Layer 15 of a small transformer language model trained on English Wikipedia (21 layers, counted from 0, width 128). Numbers have three digits each and are written without spaces.
A neuron's activation on a vector x is GELU(weights . x + bias), where the dot is the dot product.
The model reads these tokens: "ing" " ch" "ar" "act" "ers" "." " L" "arg" "ely" " reg" "ard" "ed" " as" " his" " g" "reat" "est" " work" "," " the" " n" "ov" "el" " them" "at" "ical" "ly" " cont" "r" "ast" "s" " the"

The vector x that enters this layer's MLP at each token. A number n stands for (n - 500) times 0.01.
0 "ing": 653458415595306393432647324485534265650197588494400402468427368476598525762457499468454517287606505605670558283526520377260551591472729621576619505377670534406369545585380448473347431444588600634545565413490388336855596500456592511595563501402417474419737576464440522554519626567577367535425381453407443493659596533603591663472673368579381395380433579666334522328545379490377689431578
1 " ch": 625362443437412411373553335351578559638344517411249349504496377485507389706387344647517662203490396601539367322710489419331625635529533546576646522547549546299515633515368619490547525339531399503564610459433505365773386512760745493490541608370574482507723536401575484489332684510588424417313377472375501512570650504511442764529516502521403448426382678635594460320664352508733591378536
2 "ar": 489363240653579448358500459423259507588290646476272399590445411450598630652564555568496458155486465605428518568662463408327683379483548721295447491439426556389493427268442600554415545454531497728565556501519510599474432433582652442602410370651606603535557702453549669417200539598537433562459606361486287352636436514455501641550598366372417445363554599810525468446560550642731494498672
3 "act": 432610272601546579394664441169412377655445471577306384533362218467476710478507287723488357351469478574418690364765463460371653491521541466304484638530555505364514459382260655577525536536457490622461639428664527580509492617586743463697590341424545739557756581531604488671413398467491353534540467425425357496527410504502417410595521348482382435490461669772411394412601341490665553437666
4 "ers": 376439221580338542374624484487473483750328516548291381470344379506605460619625423639585533359749337676476767494699412559227476346446537400412598509494551477371619494330442550557465659447561517610655564404576544353439641630529535547697537474600569296504822369532628431516245491530637402506477429540398348421723411461429401316661561449396531547526455615722502546387757498423617412321497
5 ".": 512415232488380398374485405513598390485373551489334335503536546574564455650473452701477477273701639570500556404521399425279551496474649508458679441352692686343472617487473549419458531506670533700712717478455661306826548498471587503620395484592448345661628404434443494662249583606446318397405443476329485502625518627468597702535575471463379367468387583761411461303689398462404536331580
6 " L": 660391376551368499434568255518604529495301692698304321532479493440497384747553468648553616426581447534582581301555249473455575473547654587478668633341497516327524567366345435374399581544353576569406594464405567331690468533573662329777430516341553591656649376344564477620335673519520484358388530393441534607794569427320573674463554425427381589339362591597528391361659419564550613339622
7 "arg": 406483415505550420421448319566320439526337800566383375449340493346449410611432519580391481284516339506578597401497485453292755387504675538355400572237548530515337557290564612609363458427607472719467647522566357603574562564661690457479508413384513541736507702489583690418494472552597392714612689515632329529432552481397649576394525363486289545347584474528599474438668398557623635263699
8 "ely": 510617466461348333625640477623419653697281632492354400416327423385705509439460359668449638486703261497528540126780394465445520543532517413313590452284635551567407428522375594452408602606650398738542545480531533465541635483575592489453410633412498447510639805380505400529299635373436311669424520596513395317530367490370544440643412450468385611602573513781618580528428573427552559333574
9 " reg": 507393558435663311421525433609508406688209767585348392445300508471463218709413546694301585414487435498612473350832487565348601457461547459442602510526579547361427669421618535678488463523750578504488669399386519381572257551635651568496479530535429637386760505386607515663593445596464183479359390601546358487555493488495594590611592489499419411377545432609596415340456575472509483220551
10 "ard": 399464626535615274459504281293404494557410621429433371277321480334488457665552477656517711336560433638490554446643522502481579526415698388533605495492725552447433762436406349682427615619540558638613668417473393607511473650503405596571640544581495580557713507494437417550320514581297311421454646495565144391544466641434488537598501335382381240203382582710453365494644588640609581437500
11 "ed": 386588578565418422492660502341454372565434596467438241402275437517456361675663475643489689314537392587378592503589413562486341523496630354469493528290716556461559697588375417468456688625611532783634519502462421469429362556510471480590499651669539528727669546464528381465223560597285409485472340542529273483665479534548542349632540454445554272362417664735452440525842400395584391357463
12 " as": 542376356533459402381716495403421512578398458403350330501475653426460351578393493467564722409510546742461635305574364471330335628496540463451449341267787514426591536470378336420573554552606575702687598399433596455684601562654518327397502598373511574613962521468740545511440609511566439427289366588499511534658404518415531484511551452415381507406541676705498464473576404481534642197380
13 " his": 513479527606445554356643486523395460480281471588363409472486554403500463758508450470555549329406406622537417366517399341317449535526515485554655620267513435379313581465410468602580497648502483933571590404645495421854454601492588309457564603540632511649670536339509534505238608651558431646363422479265397436558475592503490565355635429494441647467502590740460413364491371419498742327511
14 " g": 551392491635481450284406245469464490541329593442301421487505560484499394791462453642488483310508354505517514559649310381332586394258505512436565437467580430275422616392301576572460385522525486707549599416665383496741280560696514439540625559486654410622697652225582560494573466589625389568523351596506378591696445345473451820535548529500357550522460543588555541393620426408579699405669
15 "reat": 541470579480478437375531418318383546465374562442405527488548492453444679528505418478302511346593463643504675567764403345168542365402393498325573429468638520397515603489394438609379517567676411719557544655518527504580386826515719557572757415474476570511712745314471686486360485687676209592508457549621426456551478381462542434651305326468210643429464487547555562255429408576553638464565
16 "est": 536495671598444404408574391436420369700395409556346416397522564534292625447584245628377543314583327577455665628883380426230579442404500312487691431495593521376496502515378466640290561630431437718515475599419501488486395723484613426722782603556557463429625550293450547513300439529587223457384467626628486351728506518445505384678345510505418430561510563632417572535636473550424643445662
17 " work": 507601500480447432401650439364335254667445502461356293590502436463553522564534328703537621223718542553419560363637327483115681467434479359512510386514568423267568583407342360382329507388491574641570689462561632334508437670579678534540593652613712557435647617488602557531438434727694284419431435520350347524647412478438675493493494481443433561493417648671553486419462585462682725448431
18 ",": 477541417442340396322574500504661380578286559525312363566483485517472390705573463645597546237612622618577614431659505452200585457448517561425617423201582690288521530440307321343545548481540413807604623551510619317741622635527647466547487508576522459557598509535536571551449597584397402430373437593361371427605581450398608587452517493298285409475451688714508510474622365354542668330554
19 " the": 598519442439563497406602417556359386544395557590330300546397478372406423686495454522489478389495434563662544402629452399375412619468580652423680596291550508337330514421341455574524461489491475989536615625392539306842458594515604525569440546407570618646686491505540507510375464560573469567309483469419476602611601549456539490518519449406271592377456695668305377365553376416444756360572
20 " n": 600391491427516391400357317409331370610414684580300348364394421380441269735515426616604579298546511588530669439677351578408596658231553483387593506470512497409553537429431606416444575498624552618553600356525509238816240486592590426625469515278641533538790653399475609500440460486537495490545459496522369630621628464457429675575532495509476565432459620571677524353366314368610704374697
21 "ov": 431326301466441450442654400442181521616403760457360448368302505269584431656441480419610570563358390493546674464558418516368616437355665665484721393413634543543449641285387432486407644426925510647523535431464377437637462610511628461544458392421656449658760637437414692432424551540424400457402611537588495545465473536290523600519532382548523602402481582681423466446374704457655611269517
22 "el": 463600542621353450490637632370433679577402693521434524381441572292494426444634360595778597355559380389532434400596423424450393546511673339560596533380424454705525646410531369491584529668540575556603472385349628375627451690546550422399548506499617531702643539521264508454390597471273253337407690490474324553582461490270649501743299445524458376446439471782597164465569573648606671300402
23 " them": 439616447524504545451530510547343291654283573623331278388274358270461327584467393544676608371521469572339651360800450433359511703459610529639584533392558407529645524320344519411466515700647421582569735419518666350601464599499585520463417564571568596567701385441426461376325383594585497395593456525461429466491572632342669443666690278445686577524329500718559470393434526416631709264521
24 "at": 466665382619544474226507464557386483709354622436321500152130593490498417506588372584563482358373415485566569503736667548193521425315657549428679494450524471470530698253558539568520554574651469575740630507377626459584393720570704449449456419464591527624557391601444426365333392525429479398294391660510428504474573497392683449612399508532562582531426653611401310542690575673542477302526
25 "ical": 516598465647412464380442447369624450502337545512339475326305463529494460654634388561492482358437513614435524512622461472363414454331531358545587544462585525393546659420465487550407485548502496930663710476418680441613357815595510400683529453512582599693587457497450494371478414739600271621292349598554285379469410671345327369657529458518547347476516742568507269382632570538641370485561
26 "ly": 561592407619491562473345282637380487611341488490304399436320546606742483632664384722503394349584377690311508365722479525206453433425461291448611496405679428444491637450336494386450591666558317747624572491512613449528511543490632428608436611524571458489672558441656531412235524560644366497446396608417447286605529515465490353677436291451627470698563653727513371466384507326674584524538
27 " cont": 386415459387570497507468380487551474510412606597456328531247701501644496688491514717486483396436520652574413489699512469422665495345476389576527468464601459291543617436437445472383392655640302742459743304552584398607279467659651589667389554454521554533603441368593596678541578638497256474423316582495146448546607501436524579680589251455389238319454661599453385375502447522696650463564
28 "r": 442486333602510476499525341262302636470471750581402343372241550508587543692495493731559556327526485489444428744500433413332472349497588493449437567375664514491668681438448354684444631729702454532426635323433351309488518534740580505642360510549618621547653605530578445738247548438369334329305556456489439499622588410564706457390533390526387292359447679623516500500572510410583626368589
29 "ast": 426547511428391620298550500317277611561452542506460324490367631358510405636499485630269554289497582604391446510780538461204485370485723543473274459437666522604688479342522362544366396546574436627568660406464517430422539776552506615546537583692423605663587402464555396523310489597349384385450584510676521535528595468410763422646540319467424233361416563634456360634751502526593566402744
30 "s": 414477513526369504434599508451406522639422526559517334340251601401469280648561460704517571296622383530352495538721503538205393453259646452469624370434695534380686555523378418362427605557634544663624449292393474511445625755753540640544449535638568617567581403592586379551443553649386441531422362488448312570723464493404598317643443480446557324452473749635522470569805522252496454393403
31 " the": 677557425542620472362553413536388403469341563608375292515394512405434465576510484538527512356468414534599510439621432369303470537368594521618703546270567520333365581520370459520492435497463509983520630518394562340835480648494643570518480600413535583612777520529563422436258392644526467481279462484415433618483626569448578443628487477515394558354444692637342345437610396370497726395548

Each question shows the input weights of one neuron of the MLP. A number n stands for (n - 500) times 0.0017.

n74 (bias -0.031): 394533539510540555546690681312534323246651434389314586450542517425598532531330480704691300428404635572706456449588410557653201549324490361493493484490598550430466464557465524439329439409535534458639716563401418394574732516651343414500621555478531483360450402657546601538484358714608682511647489521637277394614354449560371411631552537681788487389503357401444438549513486711453548430430
On which token does it fire most? 25 "ical"

n6 (bias -0.055): 672374589295348396413503374563444457634642580401454516552449512467568784500474497500346629573443480591543416404678448537410542609525629656392409476516452386600628500410538440416371328713690516429461423491368631545389333340542479421333593482643471417365646745485555420519460558560667452510592728459442407406449497400587595427540560567443503603556497282368660446635425533370341506720529
Its three highest activations, in order, are on tokens 8 "ely", 15 "reat", 9 " reg"

n230 (bias -0.080): 503380544396564428548423425281553561517462547463500465426685464647596387699398354413343503424405729437571534804347629497600471452491548417623528582433420546541587271463487510581442454425521468416644384503755503523552469352603430480415656629272280586569570308291649522630440588481452593406500520249411663513545391644526592585411619485292540406427589512487631446567455523510451538554523
On which token does it fire most? 1 " ch"

n179 (bias -0.040): 677565479645395430507476630652585475542424669384348542484542411200522438254455580578608490465430500589606444387594640409497526359340276487564386610571500441667352488368494458346493547646569449454533431540608718513559550433671701560631333394555539423424371472364323574455717608439348393461500430468488720602445535473529572417436521525573547672497562648690536458597437648352481322545457
On which token does it fire most, and how strongly? 8 "ely", at about 3.9

n229 (bias -0.043): 407453660346450732533582465452481371468607490440553474588460491580519715526552512447413503523734564422548414424361538376538334401420648624399307481303507503563634366465418464405516530377570721490584558687400580586516557546506660547280700399329467386534634579516394421529506431575447358553691568448566388517343471355515506326394222560535529397730424576506503552438576695360641551317716
On which token does it fire most? 15 "reat"

n319 (bias -0.006): 500633462452512451449480509543607590466491356461440397368506497407543604544431464586395354410752510717457630619394657597521535518628481650441315708396563676607313285479585516530427429356465600351474561488559485630419394580586419503430565212457513406421563464428401400584713422528321440326509529565494421433683665558334474612630444545420476598630476573552447706541679539478542374487471
On which token does it fire most? 4 "ers"

n444 (bias 0.005): 803454319566513584593408605567517322390304529427584602470741441458560493569291405510544292558653405442463543547687503616523250562823276538378598552607342556636600474620328333543486514416595612517581576507601614417612517581617372528339448452412418630436409470480594431531540425565469535552556695585355497420426701459738395491485398352517604529535530513429428282390618425425693513329333
On which token does it fire most? 19 " the"

n175 (bias -0.075): 566523410561484520605727689530464542507540391376491450516327487380588439500355657459437575403693359533412507507424319513398391382644429376572464554544571442509569465461422477820507646478481583432548356490470655657555689494465571365303623579486493711680542539332469604226443289347260480650542664634526544309402497450589525577307503394523395356802474516635527554756528511460494525473459
Its three highest activations, in order, are on tokens 8 "ely", 12 " as", 22 "el"

n137 (bias -0.051): 270328621579378466417433646561631374715585605353575215490581339616547490535548424486561483510397673480457590735448696473641699415631493538545551458462483711538557530480427376507576450403388373458571407493568456420447323255497368472460639490357410483548559537454567621579531342640330424486401518366507555395263530490535465658333635414605544228753672471575635462559690644260470614452420
On which token does it fire most, and how strongly? 18 ",", at about 2.2

n506 (bias -0.017): 420453599342389561569752589341193628563426554569421484684658337464541539406445509523516608346375480420544497368503316513490411411755627416530510325542461735497563559639422442544487443421461484484407509525580592516313591552491466493535512579452633529467417362481457533390605500654467709671494631245693516595491392449503539562308579314663633352430541597401578555461485517687453524377326
Its two highest activations, in order, are on tokens 29 "ast", 17 " work"

n84 (bias -0.019): 610457488389580506380518693387453438466584513460451532509635704618273429449648595354582344643440441392394522503385633587406442558559510526332620676448484543535541647590481602584597709542562510633161542427608575562531463627336414569555373440616359308398604488537686484360399427624632616578528513436389526572572481391541414471523443439203487442314448527405259650574536560554448400494656
On which token does it fire most? 19 " the"

n463 (bias -0.060): 477541503487459623500530532548228478535431335487503641576709541389392653609395431540749340575412645630363440516289538503596470509455325356435523562361520383421587544356655405532457527389549533745436369494575384433570704500516399432430494605650691385509375526472537556611362826520352732656676514621538454483438484524467384461400604434604516466636424604503286405414405627379390545447347
Its two highest activations, in order, are on tokens 13 " his", 21 "ov"

n404 (bias -0.035): 407574581355523503532438559572373581236443305524436465466523426550415543489577564248365560660392507531582697500331287422692632254616362641648507457390334568516188510493553409411532736556474486574597578604382293692375592537660446569638375470522395549589302316750546641514528647476684543390392394441578458532493579403583542603481562651562565423674436671756447406299556471500443529293457
Its two highest activations, in order, are on tokens 19 " the", 6 " L"

n383 (bias 0.003): 412675506451576321497388527628597378437703435573734356358603490377437434552476549597409354531520384432563533373672447393564483392533244369713466647400714416738557474430662654574583336500532688462521417464500207420593517327480675588485406629595362579448543600398510503483423526544427490333411361318345500612603483440541471456417478698564752585461702397524521315517593364449720576517472
On which token does it fire most, and how strongly? 9 " reg", at about 2.6

n335 (bias -0.005): 369585579603519404352567712619599406542456455481536611469476481573481474412611394583500460348727396448481437538531340471602312546354424477497506568451461350455510544541507438503566429362333344671416688743342519195459475330420403315312586436378513380521562430691596477597591435516710655599647442529607595527521446527560634602638311462378535481375462488583513763598457568741534455428669
Its two highest activations, in order, are on tokens 16 "est", 19 " the"

n441 (bias -0.073): 401406561567473579465600600541289796661475434463345566658572553728730553433444537362497504507406446572602385395487524520582511540490489270582424507549377564677770293510518476412440457421545323429590455430372380249611321407457493597586680484333507524637427503483284482261350723590472577521614475587577556511510302243663601583629477537528466583775584366672532427581402478337584494458330
On which token does it fire most, and how strongly? 22 "el", at about 3.8

n401 (bias 0.001): 487481590567612629463693450553392665547601454497561557423409344575604673460500516493510283493370431546510627627547274627536300490575490279443586570480527548432533689438416523507541601437575543497393534411464421279545373392634455497443405544511604440487375204561442638373434366497581311527603521276352604401642484438405581703660340497540575324469590666361678750466575770473494408675609
On which token does it fire most? 28 "r"

n494 (bias -0.044): 761394514515462548407435554530309423730581551699400454476494485341556682657460445587337382645609387437461373324537529515625531546476528540672506500598386394644360602429654500571503266451452327509384523503376464705550456399396424500542388451682472479408515577573649721476569401491448441540603592366371356398543527604453506634503463515714291445554356500527531473583457516564538466604584
On which token does it fire most, and how strongly? 2 "ar", at about 3.6

n284 (bias -0.020): 532506524414558446490503611525538401310550439353275468602615607615663559506351672425595461286564434561538381550558488616648471488575503555443595628620552444387604441604406641638425400548590314718632479460576472448357413323567231321548439400469510535304460625385457545462543417586438458307661517388447714444524446586494737651723518410452547402377416401554510574439361453567506331535350
On which token does it fire most? 2 "ar"

n107 (bias -0.016): 455449604462462542470626536617423420614419420513446434541354506480548420517464481456487520530490575582548381394484662330571443478571577530590712375460430666537568314609351411516600609627525516283575712535673279523615561685513437667331565388500434249323686670570591454516610500388271407376503322408424414614289555403467485500562361490744568406459430485367417526540373783628541728583527
On which token does it fire most, and how strongly? 0 "ing", at about 3.7

n153 (bias -0.044): 519637616674737559520506523529410621525374642356479339532419509517397523480460427470578614569510554395497449629388643696484376503494507619537656522537298544622374481629244642619440473360497441467368371591308558423513574506541703500525516559380718395546629407640554391336547484477570637597341579510364304631497397470699432309610457446500335667493440463412337717663531479210440527470550
On which token does it fire most? 31 " the"

n468 (bias -0.021): 465356644466488574470440587382379434514423439503491455713665494673402536454604640372638708358500357378408541646543513535347500454443352549521340392477591447464510512611382536538372608500412397526607570581539439582660453340420409520642479448379409461652565642519765461652538578500343684408534611435456409520466532542559418476281552503542592655375409749484680438304536293451211428637688
On which token does it fire most? 20 " n"

n337 (bias -0.047): 523526563523454591476566473409670398772419511536553500572686529531745400380493565331631628476497521456742414503577480434527372523779177418526497500418565483434750546606620446444435592548627320462486652503493657677470510355497471398642577311525544636513617543543646562503598305463400555420169489415690483386455614591416430553374567454365283344405461443218531707524481407449448475469538
Its three highest activations, in order, are on tokens 12 " as", 18 ",", 27 " cont"

n14 (bias -0.019): 490693469474678416551739430457593444405367475516562429454519358528286510616388481589503569584402591386629513467442650289616497523437339548573564500668592375506294519368391483487445489222484490452531440487503457490431576381397555448507458337540711605720565639634479575574302490402613750404621511382627746369420357497522604646567592389423702332739664395600585436585440411429588319343535
On which token does it fire most? 3 "act"

n267 (bias -0.046): 685459299442425486737464486455521425668384478459561390565587696409583611350400368496573392479394260493528448427503585359406378759476486369640524409439614500451576690697593528400543529417427507392500424663458521633664665628628609719579350533508525383570629714531413372451669558602307328684585592550497407493403448539370384451190261674472632351618510537455489461525620756305527383504648
Its three highest activations, in order, are on tokens 8 "ely", 30 "s", 22 "el"

n356 (bias -0.065): 227611365442565654445343437560440653413552440447528331712319435386566562585347529486447524443426524413467513513657461536414579314404661473459383442425527649541500413662514321358602286573384769545573349765704540479415411603545565626471647592377541672694510434650600374503737364490381582431510377456559439349541371466667541447448611643510424400346409424380711571582576603456552575568445
Its two highest activations, in order, are on tokens 29 "ast", 30 "s"

n50 (bias -0.007): 437349456432614577582506312584493493460426671856704551621462561437490366435609711572433552584490580379431467407660533586377655719507428524545433593538469410519404321464596619265658394542592598661619364464614377348395513494400546510554497443406527286510701434578358531574601412568486716362422260368284343593350400466401579537549475634363566526676461373436548591592637496486640578486293
On which token does it fire most? 23 " them"

n332 (bias -0.073): 441389665421570291757402542425539484564461403590506658462460711463696480520437532353611534480408659673359295658310592349413523346587347434410389384557586686521552418526640332349383312531445428540537494374578481581576574481682595493444590565634682652593554442478436500503571522415497483641373246388405513604416500543663358364515565427562536342462487633572477652580475231718576467440483
On which token does it fire most, and how strongly? 27 " cont", at about 4.4

n429 (bias -0.037): 568417301347522418570371493601477465425491650584536437541469371727455420443417522352683517444622429408555445506678564455513547384568543493690386569493603466405678510187314315352761524406389424426606257541477419604676593484582494613634721516574530447559475329350621520569530579576433570463513469503697403453450438604470512363685416691542536503479669578441560619423407597282462479749476
Its two highest activations, in order, are on tokens 30 "s", 4 "ers"

n366 (bias -0.027): 455548776319626539701648616325531565721581437572568390592520598409521540364511544633510475542525438623586624199534370400444245399652307585463685503418639358320583680424425567583622452553599306378336464304553587295319552429419483606720610483545287500553385493469413521443439456331368597576548555362442471496443566605571424799391623650665517426555551414563450489636294444436629471440309
Its two highest activations, in order, are on tokens 8 "ely", 3 "act"

n353 (bias -0.036): 517517503563380617504558483774378460463424643449582701336598381650338345675503583546442528611545404569436439500477503314439602434656577734683318592777535304519255580391567392456433471189293569419614477726404555581534571477556326407582415578459354431533483497678557549538388473469511563557604348566500451550297432336446305455481321580387514656446386621647486576458526787552377580594500
On which token does it fire most? 7 "arg"

n442 (bias -0.045): 688557497204696360479403544565591233660651755490509524346565616440409556650604606475473556407341614503578588422654557402293363638595640458559493477629692578570415387524476434385423543546426590353536535672517776493356550447470530321456435474544528303441454369487574615341715411641416433567600414462497357514575188542611681401566468473370439543601360399312476663542526456528679516514331
On which token does it fire most, and how strongly? 17 " work", at about 3.5

n318 (bias -0.010): 517652456474542490466756636474405594637366546503585406539664414472549575510557571623272738793300538493431412369589510575484606353464663436317268666283571438329556477660341678467703566453472477415686472474374510367545438455395442566640472661425460279557532314371213601537419478433503422633471486537468679483658326478491422401554343577500684500451481494510622580446500521410452451517575
On which token does it fire most? 8 "ely"

n150 (bias -0.042): 486510243503483493549555599486483523552727522487500714337471490319510349598403589651531444490583617490702355436546430833571669227436462410357664428549469404452459493534497445652500536353629672731625452536575415623403413326539353282371533301356396580461404662503398486603509391497622493577646529448413605560445653295443565583278523387479744493615423403329402541611526409580686570500616
On which token does it fire most? 7 "arg"

n221 (bias -0.054): 713644368578466493425589714458309558515271366486535504374523405518514450464835659460371522349655343574400590452413445566549475392528607486573570453682589235559542422369425284652776562537632345285485543432518552406675424564406353489326443393666315326693554407527402386394385429553589565547387382436551543283483597585484576640471331606686614517695613453430382663529669570496561549674644
On which token does it fire most? 24 "at"

n481 (bias -0.008): 510529688510630595493503438291737510425494580581684862538484503524413510560720697473402503705553606615410442377453497607441685563435554350381556465637500520512507567516306590516346682466454464648438562348536474500574452484503522380404584359528563387519624316586713320487506383441430534453561507473190460368428588601409664320458687462513484513393397226399500510480509302503570414440541
On which token does it fire most? 10 "ard"

n205 (bias -0.037): 363559668401531596595425293366661294486532486513409452581637546569324500601529763703532595401269490417421349494469407500478667528343507461603513463578640546566585317636415461321852309537401613520457506481631573395562525469485491477255518372576584565588503403323507253561633380494373575352447443455522412602524554712423512470555536571522374555587631618490562558493479486345528417490428
On which token does it fire most? 18 ","

n342 (bias -0.005): 500723568510622679564447758434615600395418500435485436603497605545363402385635516616540415407470552537549354503620481262402588519350514480635282405470412370599589487575689537252459472601469670351683400628626375333387529433411452465518525481411460523623628487477176460400506705400588354391516221259545645452582467621512512392675409468556684625580545597500527634379506430574651454460483
Its two highest activations, in order, are on tokens 22 "el", 23 " them"

n81 (bias -0.047): 585438339518370533523626388481437304411685607489579677442716468373504527288515731634660573328567241478588496526532445511552619461522275617496556378405781411625611403437337489500451301589619384443388440518429674485500548368393417484432489415243526639266558463525542462714371248466663565806471625538656652630674585577493616659473549381377552514559413557281333417819422425511666327492193
Its two highest activations, in order, are on tokens 12 " as", 21 "ov"

n16 (bias -0.023): 379770377523621157497424362691307638397494550430649449612471350315407631613668464628621431541612367534500546700342510477450476594537324531522608532390483591516463497693641551513466320484662690510511462471487493597484510513403484577704506667354391497455415540717479493609537458541383572670454351446579404667143584500375446412568628412362453432447411551487414548527458318677579660582354
On which token does it fire most? 31 " the"